Layer 13 of a small transformer language model trained on English Wikipedia (19 layers, counted from 0, width 64).
A neuron's activation on a vector x is SiLU(gate . x) times (in . x), where the dot is the dot product.
The model reads these tokens: "our" " understand" "ing" " of" " " "ma" "st" " " "cell" " " "activ" "ation" " (" "2" "0" "1" "9" ")" " discuss" "ing" " " "ma"

The vector x that enters this layer's MLP at each token. A number n stands for (n - 128) times 0.021.
0 "our": 145, 130, 149, 128, 148, 175, 122, 154, 60, 115, 151, 124, 129, 103, 120, 143, 101, 121, 158, 159, 127, 156, 138, 120, 137, 138, 203, 164, 137, 117, 121, 151, 129, 157, 102, 70, 137, 106, 182, 41, 109, 96, 109, 139, 149, 116, 150, 116, 99, 117, 106, 151, 171, 80, 134, 133, 119, 119, 129, 96, 113, 75, 108, 112
1 " understand": 105, 131, 111, 138, 149, 163, 135, 140, 89, 129, 170, 150, 132, 111, 140, 152, 102, 116, 121, 130, 163, 179, 124, 90, 149, 134, 194, 182, 134, 150, 127, 188, 126, 133, 112, 83, 131, 124, 120, 57, 97, 45, 88, 119, 134, 113, 139, 117, 113, 113, 80, 164, 131, 75, 131, 145, 95, 140, 144, 87, 113, 87, 120, 119
2 "ing": 117, 116, 118, 125, 161, 153, 142, 150, 82, 150, 144, 139, 142, 112, 135, 136, 138, 102, 165, 151, 160, 153, 119, 118, 122, 130, 174, 183, 150, 153, 125, 181, 125, 166, 97, 75, 103, 132, 150, 56, 109, 99, 91, 145, 138, 133, 174, 141, 111, 117, 83, 150, 170, 89, 102, 138, 104, 132, 123, 91, 122, 51, 110, 127
3 " of": 107, 72, 115, 137, 134, 159, 131, 127, 93, 152, 119, 162, 114, 109, 125, 177, 137, 113, 152, 176, 134, 144, 103, 103, 116, 136, 211, 171, 163, 138, 74, 156, 92, 131, 93, 109, 132, 129, 149, 87, 136, 90, 99, 112, 122, 128, 135, 91, 113, 122, 87, 139, 173, 80, 106, 118, 87, 97, 126, 91, 118, 67, 137, 146
4 " ": 124, 86, 104, 128, 133, 146, 111, 130, 83, 144, 104, 139, 142, 116, 117, 152, 108, 114, 169, 149, 122, 121, 143, 108, 113, 107, 245, 164, 160, 102, 100, 166, 93, 111, 73, 122, 151, 154, 166, 84, 102, 131, 97, 108, 125, 145, 141, 53, 110, 121, 71, 165, 133, 95, 87, 146, 88, 114, 136, 103, 142, 116, 138, 127
5 "ma": 94, 101, 144, 141, 138, 100, 125, 111, 120, 141, 145, 179, 129, 133, 84, 107, 115, 139, 106, 90, 123, 125, 151, 86, 135, 94, 132, 122, 163, 155, 98, 128, 134, 176, 192, 94, 152, 102, 147, 61, 158, 108, 92, 133, 147, 141, 164, 91, 123, 128, 71, 216, 173, 93, 81, 156, 85, 128, 142, 152, 101, 154, 120, 150
6 "st": 110, 145, 163, 135, 217, 111, 165, 146, 142, 138, 151, 116, 170, 110, 99, 138, 143, 130, 136, 128, 173, 168, 136, 152, 95, 78, 139, 144, 155, 130, 117, 141, 127, 158, 84, 78, 144, 72, 169, 74, 125, 108, 103, 131, 109, 86, 171, 98, 115, 97, 120, 160, 162, 109, 149, 147, 113, 137, 97, 112, 98, 87, 108, 75
7 " ": 138, 120, 121, 119, 127, 123, 94, 139, 84, 143, 124, 136, 155, 124, 126, 154, 98, 115, 154, 144, 114, 102, 148, 107, 112, 107, 238, 163, 163, 117, 121, 153, 123, 116, 73, 117, 133, 148, 200, 76, 105, 133, 77, 130, 129, 137, 149, 68, 111, 110, 75, 196, 119, 100, 88, 147, 102, 124, 141, 98, 147, 115, 155, 113
8 "cell": 182, 110, 150, 176, 197, 128, 136, 112, 119, 130, 180, 154, 134, 157, 102, 140, 129, 119, 93, 147, 114, 153, 128, 93, 171, 103, 145, 160, 119, 100, 154, 172, 118, 138, 110, 82, 129, 115, 182, 63, 151, 136, 127, 117, 142, 145, 139, 109, 119, 113, 95, 211, 107, 83, 119, 174, 102, 134, 156, 130, 94, 89, 96, 97
9 " ": 138, 131, 104, 125, 134, 129, 97, 140, 108, 152, 140, 164, 155, 140, 123, 121, 109, 129, 143, 145, 113, 95, 140, 126, 117, 107, 231, 150, 158, 103, 126, 165, 125, 111, 89, 105, 141, 160, 183, 57, 106, 150, 73, 143, 124, 150, 128, 60, 99, 122, 88, 212, 103, 85, 88, 159, 108, 123, 142, 115, 132, 121, 154, 123
10 "activ": 141, 110, 121, 166, 164, 132, 115, 156, 140, 143, 176, 138, 105, 93, 123, 119, 128, 90, 109, 129, 112, 171, 138, 100, 138, 86, 187, 195, 177, 162, 150, 156, 132, 101, 151, 106, 142, 114, 138, 100, 147, 116, 122, 132, 134, 127, 140, 124, 116, 70, 107, 202, 98, 36, 92, 176, 61, 117, 113, 125, 107, 114, 111, 104
11 "ation": 139, 154, 136, 139, 166, 157, 139, 125, 98, 146, 172, 152, 151, 154, 118, 122, 131, 110, 145, 165, 144, 166, 114, 132, 150, 98, 178, 156, 140, 122, 166, 187, 140, 135, 116, 103, 106, 119, 185, 48, 140, 139, 114, 144, 131, 133, 129, 177, 110, 129, 140, 153, 107, 51, 101, 125, 99, 153, 128, 113, 98, 59, 114, 132
12 " (": 137, 79, 108, 185, 135, 152, 121, 118, 97, 129, 101, 185, 139, 106, 119, 148, 57, 108, 156, 158, 164, 99, 154, 109, 105, 93, 204, 86, 158, 116, 116, 158, 140, 151, 100, 90, 125, 153, 147, 99, 91, 122, 119, 117, 107, 147, 104, 99, 139, 145, 122, 197, 147, 72, 117, 178, 104, 123, 127, 98, 87, 104, 162, 141
13 "2": 145, 142, 92, 159, 125, 107, 185, 91, 92, 107, 126, 97, 150, 153, 113, 138, 109, 146, 125, 122, 134, 101, 133, 143, 144, 112, 235, 116, 148, 169, 109, 164, 129, 164, 116, 112, 158, 150, 157, 74, 121, 126, 76, 95, 91, 165, 159, 102, 109, 126, 108, 185, 126, 103, 94, 166, 88, 144, 92, 136, 91, 126, 149, 148
14 "0": 171, 117, 135, 137, 124, 127, 124, 95, 76, 109, 132, 151, 133, 133, 117, 116, 82, 103, 149, 134, 113, 144, 158, 157, 158, 116, 229, 113, 129, 159, 97, 151, 110, 171, 136, 134, 187, 127, 142, 96, 140, 98, 74, 111, 87, 170, 154, 83, 102, 135, 137, 128, 147, 109, 101, 157, 85, 121, 145, 114, 84, 87, 148, 170
15 "1": 129, 127, 128, 136, 142, 140, 155, 138, 105, 117, 115, 120, 129, 118, 86, 137, 108, 85, 147, 125, 121, 132, 100, 127, 156, 99, 183, 143, 156, 165, 167, 121, 129, 133, 151, 146, 146, 136, 126, 93, 133, 61, 28, 121, 65, 139, 151, 118, 83, 149, 110, 116, 146, 84, 114, 208, 107, 114, 145, 81, 130, 123, 157, 173
16 "9": 118, 102, 139, 97, 153, 156, 158, 113, 81, 142, 139, 126, 134, 143, 95, 127, 136, 110, 164, 138, 130, 93, 110, 166, 98, 107, 165, 147, 139, 151, 162, 157, 102, 126, 125, 115, 137, 143, 158, 120, 103, 76, 77, 119, 89, 158, 124, 109, 61, 158, 102, 143, 132, 71, 110, 138, 133, 119, 103, 103, 138, 56, 136, 198
17 ")": 123, 112, 145, 77, 134, 172, 158, 174, 73, 133, 136, 180, 136, 118, 135, 158, 105, 117, 112, 157, 179, 133, 162, 137, 122, 74, 163, 108, 188, 129, 127, 158, 142, 153, 132, 95, 94, 135, 170, 123, 122, 109, 104, 121, 132, 139, 137, 126, 99, 132, 141, 155, 147, 81, 78, 156, 90, 149, 129, 138, 149, 81, 115, 206
18 " discuss": 104, 166, 106, 174, 161, 174, 160, 108, 104, 145, 143, 158, 117, 90, 138, 139, 108, 87, 121, 136, 163, 185, 115, 95, 191, 98, 179, 166, 124, 131, 136, 205, 121, 134, 127, 67, 136, 113, 129, 99, 114, 69, 116, 128, 145, 124, 123, 109, 121, 108, 105, 194, 126, 72, 121, 118, 99, 127, 136, 97, 141, 87, 116, 120
19 "ing": 104, 133, 115, 130, 132, 158, 141, 137, 107, 156, 124, 166, 110, 125, 133, 159, 147, 86, 149, 139, 162, 150, 120, 110, 121, 129, 166, 174, 165, 146, 106, 181, 108, 161, 96, 72, 92, 133, 163, 97, 121, 93, 109, 158, 121, 136, 154, 138, 126, 110, 113, 142, 150, 73, 98, 130, 113, 132, 129, 98, 104, 26, 129, 143
20 " ": 125, 140, 102, 128, 134, 151, 131, 125, 107, 162, 128, 155, 141, 138, 121, 117, 107, 105, 145, 136, 126, 105, 145, 110, 108, 120, 249, 145, 173, 122, 113, 162, 92, 109, 86, 109, 109, 153, 199, 82, 118, 134, 61, 139, 110, 129, 123, 64, 121, 118, 112, 173, 99, 93, 82, 173, 118, 132, 152, 119, 143, 107, 163, 125
21 "ma": 121, 96, 148, 144, 124, 106, 119, 124, 149, 118, 143, 170, 92, 142, 119, 109, 115, 127, 96, 83, 118, 119, 130, 117, 103, 103, 147, 124, 156, 150, 117, 112, 156, 209, 197, 119, 136, 124, 147, 83, 154, 125, 63, 135, 158, 133, 181, 105, 133, 112, 64, 215, 163, 58, 87, 143, 99, 138, 164, 141, 133, 125, 137, 143

Each question shows the input weights of one neuron of the MLP. A number n stands for (n - 128) times 0.011.

n168 gate: 159, 89, 129, 78, 122, 152, 130, 172, 123, 109, 73, 84, 98, 106, 118, 121, 153, 160, 149, 88, 151, 95, 149, 167, 101, 120, 162, 164, 134, 109, 150, 101, 101, 143, 144, 81, 136, 164, 104, 122, 118, 195, 163, 162, 96, 123, 133, 146, 117, 115, 141, 126, 128, 114, 102, 95, 171, 136, 154, 90, 158, 147, 147, 168
n168 in: 166, 128, 109, 151, 185, 155, 106, 100, 161, 143, 144, 105, 161, 125, 125, 159, 183, 122, 100, 199, 82, 139, 92, 130, 120, 167, 119, 124, 142, 122, 146, 108, 82, 145, 83, 138, 109, 134, 135, 133, 134, 70, 140, 97, 168, 54, 131, 140, 99, 143, 89, 145, 146, 143, 115, 151, 104, 124, 111, 144, 119, 114, 119, 149
It fires most on token 16 "9"

n16 gate: 108, 142, 79, 155, 114, 171, 123, 135, 132, 158, 114, 99, 119, 134, 126, 92, 139, 174, 159, 159, 84, 112, 171, 112, 88, 126, 115, 134, 106, 146, 134, 100, 118, 119, 63, 111, 155, 123, 135, 103, 153, 140, 121, 174, 76, 101, 113, 61, 106, 122, 120, 159, 107, 141, 191, 139, 169, 123, 117, 118, 119, 113, 127, 120
n16 in: 71, 149, 69, 102, 156, 127, 90, 129, 124, 135, 129, 123, 154, 72, 143, 116, 128, 125, 94, 135, 108, 131, 136, 125, 179, 150, 149, 138, 106, 127, 116, 133, 177, 112, 161, 132, 101, 168, 129, 114, 145, 92, 102, 78, 77, 72, 148, 127, 108, 131, 152, 135, 100, 140, 110, 135, 112, 156, 138, 178, 136, 152, 136, 114
On which three tokens does it fire most, strongest first? 20 " ", 9 " ", 7 " "

n100 gate: 180, 93, 113, 105, 166, 90, 117, 158, 137, 97, 76, 157, 165, 138, 122, 131, 123, 93, 138, 163, 65, 151, 122, 117, 147, 135, 144, 102, 154, 191, 156, 112, 171, 139, 139, 117, 165, 125, 63, 147, 184, 112, 117, 131, 88, 102, 100, 182, 150, 124, 88, 130, 185, 187, 147, 169, 133, 116, 128, 176, 123, 155, 97, 95
n100 in: 138, 113, 108, 148, 151, 87, 157, 109, 84, 162, 122, 153, 164, 125, 79, 176, 131, 119, 107, 121, 83, 128, 94, 74, 152, 122, 115, 98, 207, 123, 108, 102, 161, 151, 139, 189, 81, 126, 104, 169, 156, 129, 94, 125, 92, 165, 116, 122, 171, 132, 84, 174, 73, 136, 160, 142, 135, 125, 99, 175, 125, 118, 131, 134
On which three tokens does it fire most, strongest first? 15 "1", 5 "ma", 0 "our"

n138 gate: 107, 205, 142, 137, 120, 174, 117, 141, 104, 131, 129, 107, 145, 113, 145, 52, 148, 145, 106, 137, 145, 134, 120, 92, 121, 103, 167, 97, 131, 117, 130, 78, 153, 80, 113, 164, 178, 197, 117, 120, 163, 163, 112, 158, 88, 118, 111, 156, 169, 107, 87, 50, 120, 142, 118, 119, 99, 110, 102, 101, 107, 130, 111, 147
n138 in: 85, 154, 146, 145, 113, 107, 178, 135, 120, 109, 132, 108, 126, 137, 106, 139, 123, 115, 121, 93, 136, 79, 167, 113, 137, 67, 140, 137, 121, 167, 160, 128, 153, 115, 154, 154, 204, 138, 86, 156, 100, 155, 144, 130, 111, 97, 131, 132, 128, 121, 100, 137, 143, 106, 148, 142, 101, 158, 120, 155, 91, 118, 121, 157
On which token does it fire most, and how strongly? 15 "1", at about 1

n6 gate: 102, 104, 113, 111, 186, 109, 143, 92, 110, 79, 147, 150, 99, 146, 36, 154, 127, 107, 91, 81, 110, 158, 150, 171, 115, 123, 113, 161, 129, 169, 110, 121, 106, 137, 130, 153, 146, 139, 139, 171, 109, 129, 162, 121, 78, 133, 161, 140, 130, 100, 94, 132, 83, 150, 167, 143, 141, 123, 170, 120, 126, 168, 72, 129
n6 in: 151, 125, 155, 169, 142, 178, 104, 181, 198, 125, 134, 118, 123, 139, 136, 106, 79, 86, 127, 164, 107, 174, 93, 86, 164, 137, 151, 127, 108, 133, 165, 105, 91, 116, 159, 128, 149, 87, 132, 97, 107, 131, 132, 113, 164, 118, 109, 110, 155, 129, 135, 126, 186, 162, 98, 88, 125, 145, 112, 106, 138, 149, 98, 142
Its two highest activations, in order, are on tokens 8 "cell", 10 "activ"

n114 gate: 101, 111, 132, 159, 149, 128, 131, 121, 162, 97, 151, 180, 127, 110, 94, 115, 114, 141, 87, 137, 80, 105, 106, 101, 107, 146, 109, 88, 139, 141, 137, 117, 120, 172, 100, 129, 134, 137, 93, 168, 100, 144, 123, 147, 100, 101, 131, 106, 148, 146, 117, 145, 139, 124, 89, 112, 154, 103, 116, 92, 149, 169, 162, 137
n114 in: 140, 113, 190, 116, 113, 131, 99, 132, 100, 122, 110, 165, 154, 138, 176, 123, 125, 130, 178, 103, 119, 111, 152, 151, 161, 131, 147, 91, 130, 126, 143, 138, 178, 92, 119, 79, 148, 83, 118, 101, 156, 111, 137, 109, 152, 92, 76, 146, 163, 138, 135, 122, 171, 126, 111, 110, 141, 204, 149, 101, 172, 98, 125, 152
On which token does it fire most, and how strongly? 12 " (", at about 1.3

n162 gate: 144, 96, 87, 113, 130, 121, 127, 139, 156, 85, 106, 92, 162, 167, 138, 115, 87, 184, 142, 111, 102, 117, 129, 115, 157, 157, 103, 103, 114, 109, 111, 84, 159, 138, 94, 156, 107, 163, 80, 81, 137, 147, 113, 171, 98, 125, 140, 114, 139, 157, 120, 136, 150, 110, 80, 125, 105, 151, 126, 112, 160, 154, 145, 153
n162 in: 144, 139, 103, 138, 141, 166, 120, 163, 134, 137, 152, 164, 88, 119, 94, 93, 83, 117, 146, 127, 125, 156, 69, 144, 155, 179, 148, 57, 123, 127, 95, 105, 81, 112, 154, 188, 117, 157, 152, 124, 159, 124, 152, 137, 112, 140, 116, 74, 154, 132, 141, 100, 113, 157, 102, 112, 96, 116, 123, 169, 68, 175, 138, 158
It fires most on token 2 "ing"

n12 gate: 173, 126, 104, 126, 113, 129, 107, 139, 128, 133, 86, 103, 149, 173, 150, 137, 167, 143, 141, 117, 137, 109, 89, 93, 112, 150, 120, 132, 139, 100, 143, 122, 146, 90, 163, 95, 121, 87, 119, 115, 126, 153, 178, 88, 140, 118, 88, 166, 103, 73, 128, 138, 119, 119, 90, 78, 108, 129, 115, 142, 162, 143, 88, 135
n12 in: 104, 168, 110, 142, 132, 142, 134, 127, 108, 149, 128, 106, 87, 152, 122, 127, 152, 130, 164, 109, 75, 164, 125, 146, 120, 143, 86, 101, 102, 100, 129, 123, 141, 157, 152, 168, 105, 162, 79, 104, 99, 54, 135, 118, 133, 145, 141, 89, 128, 140, 152, 137, 154, 101, 106, 137, 129, 71, 88, 140, 129, 119, 97, 132
On which token does it fire most, and how strongly? 7 " ", at about 0.65

n123 gate: 90, 61, 127, 118, 125, 100, 100, 92, 120, 91, 157, 136, 136, 134, 156, 113, 83, 168, 90, 85, 120, 131, 129, 133, 161, 124, 106, 135, 146, 121, 84, 112, 119, 137, 191, 136, 152, 191, 127, 120, 121, 57, 152, 162, 140, 125, 125, 127, 145, 125, 120, 139, 116, 127, 142, 133, 115, 72, 137, 111, 118, 139, 154, 88
n123 in: 157, 72, 133, 134, 116, 90, 130, 121, 103, 128, 139, 137, 103, 155, 106, 107, 138, 125, 91, 136, 83, 123, 179, 162, 140, 98, 96, 113, 164, 125, 62, 140, 98, 119, 176, 143, 128, 150, 108, 121, 94, 112, 137, 150, 121, 152, 134, 172, 103, 132, 86, 162, 120, 102, 36, 133, 108, 83, 138, 141, 157, 83, 78, 99
Its two highest activations, in order, are on tokens 5 "ma", 21 "ma"

n63 gate: 110, 84, 134, 144, 145, 124, 144, 162, 118, 154, 96, 111, 79, 101, 163, 83, 154, 121, 123, 122, 118, 80, 168, 183, 93, 97, 81, 168, 92, 118, 131, 164, 125, 142, 152, 145, 108, 130, 76, 179, 123, 129, 181, 165, 157, 123, 133, 125, 147, 57, 125, 110, 96, 160, 104, 169, 118, 96, 126, 116, 82, 133, 161, 132
n63 in: 79, 130, 174, 95, 97, 140, 151, 67, 155, 101, 104, 169, 133, 139, 136, 125, 85, 111, 141, 93, 57, 140, 116, 138, 96, 139, 157, 147, 173, 148, 126, 127, 95, 143, 90, 110, 215, 134, 122, 138, 84, 152, 84, 174, 139, 130, 124, 118, 113, 154, 139, 110, 201, 121, 103, 133, 140, 119, 106, 131, 95, 159, 110, 171
On which token does it fire most, and how strongly? 8 "cell", at about 0.52

n64 gate: 51, 105, 131, 135, 137, 127, 94, 131, 112, 148, 109, 115, 137, 168, 128, 84, 161, 175, 79, 115, 100, 130, 101, 127, 150, 97, 123, 135, 137, 108, 149, 118, 91, 147, 121, 74, 122, 177, 118, 152, 122, 114, 116, 103, 100, 108, 142, 201, 120, 96, 132, 102, 179, 89, 128, 168, 87, 121, 83, 55, 112, 152, 101, 117
n64 in: 97, 134, 125, 155, 141, 102, 102, 133, 87, 122, 108, 133, 135, 125, 147, 105, 119, 165, 102, 106, 99, 120, 89, 139, 157, 133, 139, 123, 153, 139, 114, 156, 79, 182, 119, 122, 158, 135, 129, 178, 176, 98, 154, 144, 112, 119, 141, 124, 130, 128, 84, 177, 188, 124, 124, 107, 97, 76, 132, 100, 127, 141, 124, 118
It fires most on token 5 "ma"

n84 gate: 134, 136, 130, 134, 108, 139, 99, 85, 76, 86, 116, 142, 137, 119, 132, 100, 165, 157, 109, 157, 183, 155, 84, 143, 107, 148, 133, 134, 148, 99, 128, 144, 122, 99, 94, 119, 142, 148, 119, 143, 123, 73, 150, 117, 94, 107, 145, 130, 117, 124, 158, 159, 115, 140, 199, 110, 143, 182, 147, 166, 171, 163, 162, 165
n84 in: 162, 90, 155, 118, 91, 155, 135, 176, 140, 202, 139, 183, 84, 159, 163, 139, 131, 108, 160, 79, 134, 114, 118, 156, 119, 101, 121, 120, 125, 76, 150, 85, 114, 157, 126, 106, 121, 125, 104, 148, 122, 105, 164, 117, 150, 134, 117, 99, 135, 99, 92, 119, 130, 161, 101, 136, 148, 104, 93, 60, 93, 174, 111, 126
Its two highest activations, in order, are on tokens 11 "ation", 13 "2"

n149 gate: 128, 102, 127, 104, 189, 98, 107, 174, 90, 158, 122, 141, 120, 124, 137, 141, 104, 142, 106, 82, 96, 122, 117, 101, 171, 150, 87, 117, 123, 115, 119, 147, 135, 160, 113, 114, 133, 116, 106, 118, 166, 119, 141, 121, 140, 137, 152, 179, 96, 127, 112, 92, 131, 157, 94, 103, 128, 166, 70, 129, 114, 142, 154, 136
n149 in: 80, 105, 116, 86, 130, 125, 153, 133, 159, 144, 112, 152, 47, 123, 150, 109, 115, 150, 79, 161, 132, 119, 146, 64, 89, 99, 136, 135, 78, 117, 153, 146, 134, 162, 215, 62, 157, 160, 127, 115, 98, 108, 144, 111, 119, 148, 190, 110, 113, 151, 107, 181, 117, 75, 128, 127, 166, 138, 107, 147, 135, 152, 129, 120
It fires most on token 5 "ma"

n137 gate: 147, 135, 46, 96, 178, 141, 126, 182, 92, 86, 140, 112, 146, 120, 157, 129, 179, 153, 118, 94, 130, 105, 107, 84, 154, 144, 186, 179, 115, 119, 125, 184, 108, 129, 155, 133, 117, 123, 107, 120, 117, 95, 128, 112, 135, 152, 64, 139, 123, 164, 166, 134, 140, 114, 111, 111, 143, 121, 66, 131, 163, 180, 134, 123
n137 in: 160, 96, 125, 121, 104, 195, 146, 97, 158, 109, 113, 127, 125, 160, 142, 157, 96, 176, 153, 160, 96, 117, 101, 95, 130, 167, 124, 162, 108, 154, 184, 148, 130, 139, 151, 150, 147, 119, 129, 129, 98, 152, 117, 132, 124, 136, 140, 175, 115, 150, 164, 87, 118, 135, 109, 153, 93, 121, 154, 174, 122, 105, 165, 149
It fires most on token 6 "st"

n115 gate: 119, 115, 97, 125, 128, 121, 115, 125, 91, 143, 133, 126, 141, 145, 148, 125, 143, 182, 155, 79, 108, 145, 106, 141, 77, 142, 143, 159, 123, 113, 80, 107, 108, 149, 102, 124, 92, 166, 123, 107, 138, 83, 178, 96, 107, 143, 158, 168, 148, 185, 83, 182, 120, 145, 143, 89, 109, 106, 134, 142, 155, 113, 136, 74
n115 in: 120, 118, 122, 108, 130, 172, 154, 140, 144, 89, 169, 144, 159, 113, 172, 183, 145, 134, 97, 132, 121, 120, 162, 120, 131, 143, 119, 110, 85, 125, 136, 123, 148, 135, 142, 137, 59, 86, 115, 163, 142, 89, 136, 112, 146, 156, 146, 103, 119, 152, 76, 146, 118, 100, 124, 94, 171, 138, 156, 122, 96, 187, 116, 123
Its two highest activations, in order, are on tokens 1 " understand", 14 "0"

n188 gate: 150, 173, 125, 124, 90, 153, 114, 106, 120, 146, 116, 98, 139, 140, 118, 152, 126, 84, 133, 160, 113, 101, 102, 124, 123, 89, 164, 102, 181, 171, 112, 72, 145, 125, 113, 129, 159, 112, 129, 134, 162, 134, 150, 143, 113, 120, 103, 138, 166, 117, 116, 108, 85, 155, 125, 91, 181, 90, 86, 116, 148, 152, 94, 121
n188 in: 120, 130, 128, 105, 128, 194, 130, 114, 179, 149, 183, 175, 151, 85, 154, 64, 120, 146, 158, 114, 141, 179, 144, 165, 194, 128, 124, 93, 115, 109, 80, 160, 116, 151, 108, 125, 113, 145, 168, 136, 90, 119, 120, 152, 104, 107, 199, 86, 144, 175, 142, 139, 126, 135, 147, 122, 134, 167, 123, 82, 103, 104, 122, 119
Its two highest activations, in order, are on tokens 10 "activ", 15 "1"

n136 gate: 149, 139, 123, 120, 106, 171, 80, 102, 162, 142, 145, 150, 102, 141, 154, 146, 166, 102, 136, 117, 123, 137, 107, 133, 147, 105, 114, 115, 122, 78, 104, 161, 134, 115, 61, 121, 118, 123, 101, 125, 161, 124, 177, 117, 123, 183, 123, 124, 139, 172, 136, 129, 143, 121, 116, 112, 157, 98, 139, 133, 174, 122, 114, 147
n136 in: 123, 130, 92, 96, 128, 173, 127, 110, 131, 115, 103, 130, 83, 134, 134, 135, 173, 114, 100, 148, 142, 129, 114, 115, 141, 111, 143, 180, 126, 129, 127, 116, 116, 119, 82, 130, 172, 144, 105, 154, 132, 137, 98, 101, 93, 186, 101, 148, 92, 184, 156, 142, 184, 171, 129, 174, 166, 121, 103, 124, 118, 124, 145, 75
On which token does it fire most, and how strongly? 21 "ma", at about 0.64

n101 gate: 128, 128, 127, 72, 119, 102, 116, 158, 144, 150, 114, 90, 122, 104, 184, 144, 149, 112, 114, 116, 137, 162, 104, 80, 110, 121, 126, 136, 103, 138, 135, 65, 126, 141, 152, 158, 67, 119, 135, 92, 119, 124, 210, 149, 75, 155, 105, 110, 138, 136, 149, 109, 117, 103, 110, 119, 109, 144, 145, 103, 168, 142, 146, 111
n101 in: 118, 142, 152, 110, 85, 131, 130, 111, 132, 170, 154, 168, 134, 79, 119, 151, 155, 155, 102, 180, 103, 100, 123, 124, 122, 128, 136, 164, 156, 148, 104, 103, 77, 121, 172, 92, 112, 139, 142, 112, 150, 155, 96, 151, 130, 118, 122, 148, 125, 181, 116, 109, 151, 122, 160, 144, 192, 147, 118, 167, 108, 118, 140, 133
On which token does it fire most, and how strongly? 18 " discuss", at about 0.36

n86 gate: 132, 89, 129, 148, 139, 84, 88, 141, 97, 110, 129, 142, 168, 152, 120, 113, 109, 160, 129, 99, 84, 114, 138, 72, 147, 147, 148, 145, 169, 122, 118, 128, 144, 139, 116, 165, 122, 186, 142, 128, 171, 69, 165, 150, 114, 92, 117, 121, 101, 119, 95, 117, 188, 196, 122, 97, 111, 108, 107, 161, 159, 96, 148, 106
n86 in: 112, 118, 138, 154, 103, 128, 97, 78, 123, 119, 131, 190, 143, 111, 194, 136, 132, 132, 92, 104, 136, 137, 102, 131, 129, 97, 145, 114, 144, 124, 151, 124, 152, 98, 163, 150, 110, 161, 132, 95, 98, 59, 91, 168, 122, 167, 128, 105, 145, 160, 128, 119, 137, 145, 141, 87, 152, 131, 116, 163, 153, 66, 125, 108
It fires most on token 3 " of"

n118 gate: 106, 163, 112, 93, 90, 139, 141, 129, 161, 113, 103, 138, 135, 124, 155, 142, 117, 87, 109, 161, 119, 154, 154, 168, 136, 155, 109, 193, 142, 129, 114, 114, 181, 130, 161, 112, 166, 124, 153, 136, 115, 159, 186, 132, 114, 140, 136, 140, 120, 126, 136, 109, 126, 165, 125, 133, 111, 140, 182, 107, 123, 124, 157, 61
n118 in: 134, 167, 156, 161, 127, 133, 110, 166, 95, 169, 142, 94, 175, 198, 100, 66, 146, 165, 137, 135, 106, 152, 160, 94, 132, 149, 119, 127, 153, 147, 132, 102, 176, 145, 81, 123, 98, 150, 154, 96, 154, 94, 97, 119, 173, 147, 75, 144, 131, 141, 104, 127, 120, 85, 147, 111, 126, 145, 150, 124, 147, 77, 75, 170
It fires most on token 12 " ("

n158 gate: 110, 124, 127, 91, 115, 96, 101, 82, 173, 135, 106, 137, 107, 108, 147, 148, 137, 114, 155, 130, 118, 108, 136, 211, 138, 87, 137, 139, 120, 153, 175, 184, 146, 101, 116, 115, 73, 156, 100, 115, 157, 139, 181, 112, 127, 150, 94, 131, 94, 148, 146, 163, 111, 162, 120, 125, 128, 117, 96, 102, 126, 104, 89, 134
n158 in: 136, 167, 122, 123, 152, 99, 139, 96, 131, 119, 125, 109, 122, 159, 159, 156, 79, 92, 141, 132, 121, 112, 82, 104, 101, 131, 120, 124, 140, 200, 113, 129, 126, 98, 138, 114, 95, 134, 105, 161, 153, 128, 107, 150, 93, 142, 121, 145, 115, 175, 114, 158, 105, 138, 129, 124, 136, 121, 149, 99, 130, 95, 118, 127
It fires most on token 16 "9"

n23 gate: 166, 101, 111, 185, 154, 104, 155, 156, 158, 105, 95, 129, 109, 151, 118, 124, 157, 155, 143, 123, 77, 135, 144, 101, 170, 162, 175, 111, 134, 152, 62, 84, 126, 125, 90, 153, 126, 129, 114, 133, 156, 139, 199, 105, 113, 128, 50, 190, 94, 117, 147, 160, 181, 181, 99, 104, 140, 145, 88, 147, 139, 162, 124, 168
n23 in: 116, 87, 86, 93, 148, 88, 175, 118, 68, 102, 108, 132, 131, 143, 143, 137, 124, 130, 82, 127, 111, 108, 187, 81, 193, 216, 172, 152, 96, 102, 134, 108, 122, 132, 99, 151, 188, 111, 181, 126, 142, 154, 162, 113, 155, 168, 73, 148, 127, 86, 106, 173, 104, 136, 122, 150, 129, 137, 127, 153, 122, 137, 105, 141
On which token does it fire most, and how strongly? 13 "2", at about 1.6

n44 gate: 76, 107, 100, 111, 137, 120, 110, 81, 102, 132, 160, 134, 144, 104, 131, 131, 137, 113, 95, 123, 110, 139, 136, 137, 127, 105, 101, 134, 146, 120, 200, 96, 154, 124, 110, 106, 102, 146, 183, 179, 104, 140, 158, 106, 85, 126, 123, 101, 102, 87, 117, 102, 129, 126, 185, 141, 89, 103, 117, 144, 109, 123, 124, 125
n44 in: 145, 115, 182, 123, 138, 113, 133, 131, 70, 100, 125, 145, 158, 157, 94, 149, 141, 130, 137, 119, 158, 114, 130, 126, 146, 108, 118, 109, 143, 133, 112, 102, 100, 159, 94, 118, 148, 138, 105, 151, 70, 152, 191, 132, 120, 111, 135, 120, 142, 131, 151, 109, 124, 144, 95, 95, 80, 108, 119, 147, 90, 143, 124, 79
It fires most on token 6 "st"

n15 gate: 83, 179, 102, 162, 132, 69, 91, 176, 139, 169, 95, 127, 202, 139, 153, 156, 93, 156, 149, 123, 138, 108, 136, 168, 114, 122, 112, 73, 133, 131, 109, 133, 89, 98, 136, 92, 171, 124, 137, 110, 126, 140, 181, 109, 120, 114, 158, 144, 86, 136, 119, 95, 133, 116, 155, 89, 167, 179, 152, 174, 161, 142, 123, 133
n15 in: 138, 140, 135, 72, 145, 123, 141, 80, 112, 104, 124, 146, 103, 140, 155, 147, 127, 94, 139, 103, 146, 158, 154, 85, 118, 131, 141, 119, 113, 119, 125, 113, 203, 165, 78, 108, 182, 128, 143, 94, 124, 113, 133, 128, 97, 96, 188, 157, 186, 142, 138, 115, 100, 160, 103, 161, 97, 59, 101, 84, 63, 132, 63, 56
On which token does it fire most, and how strongly? 6 "st", at about 2.1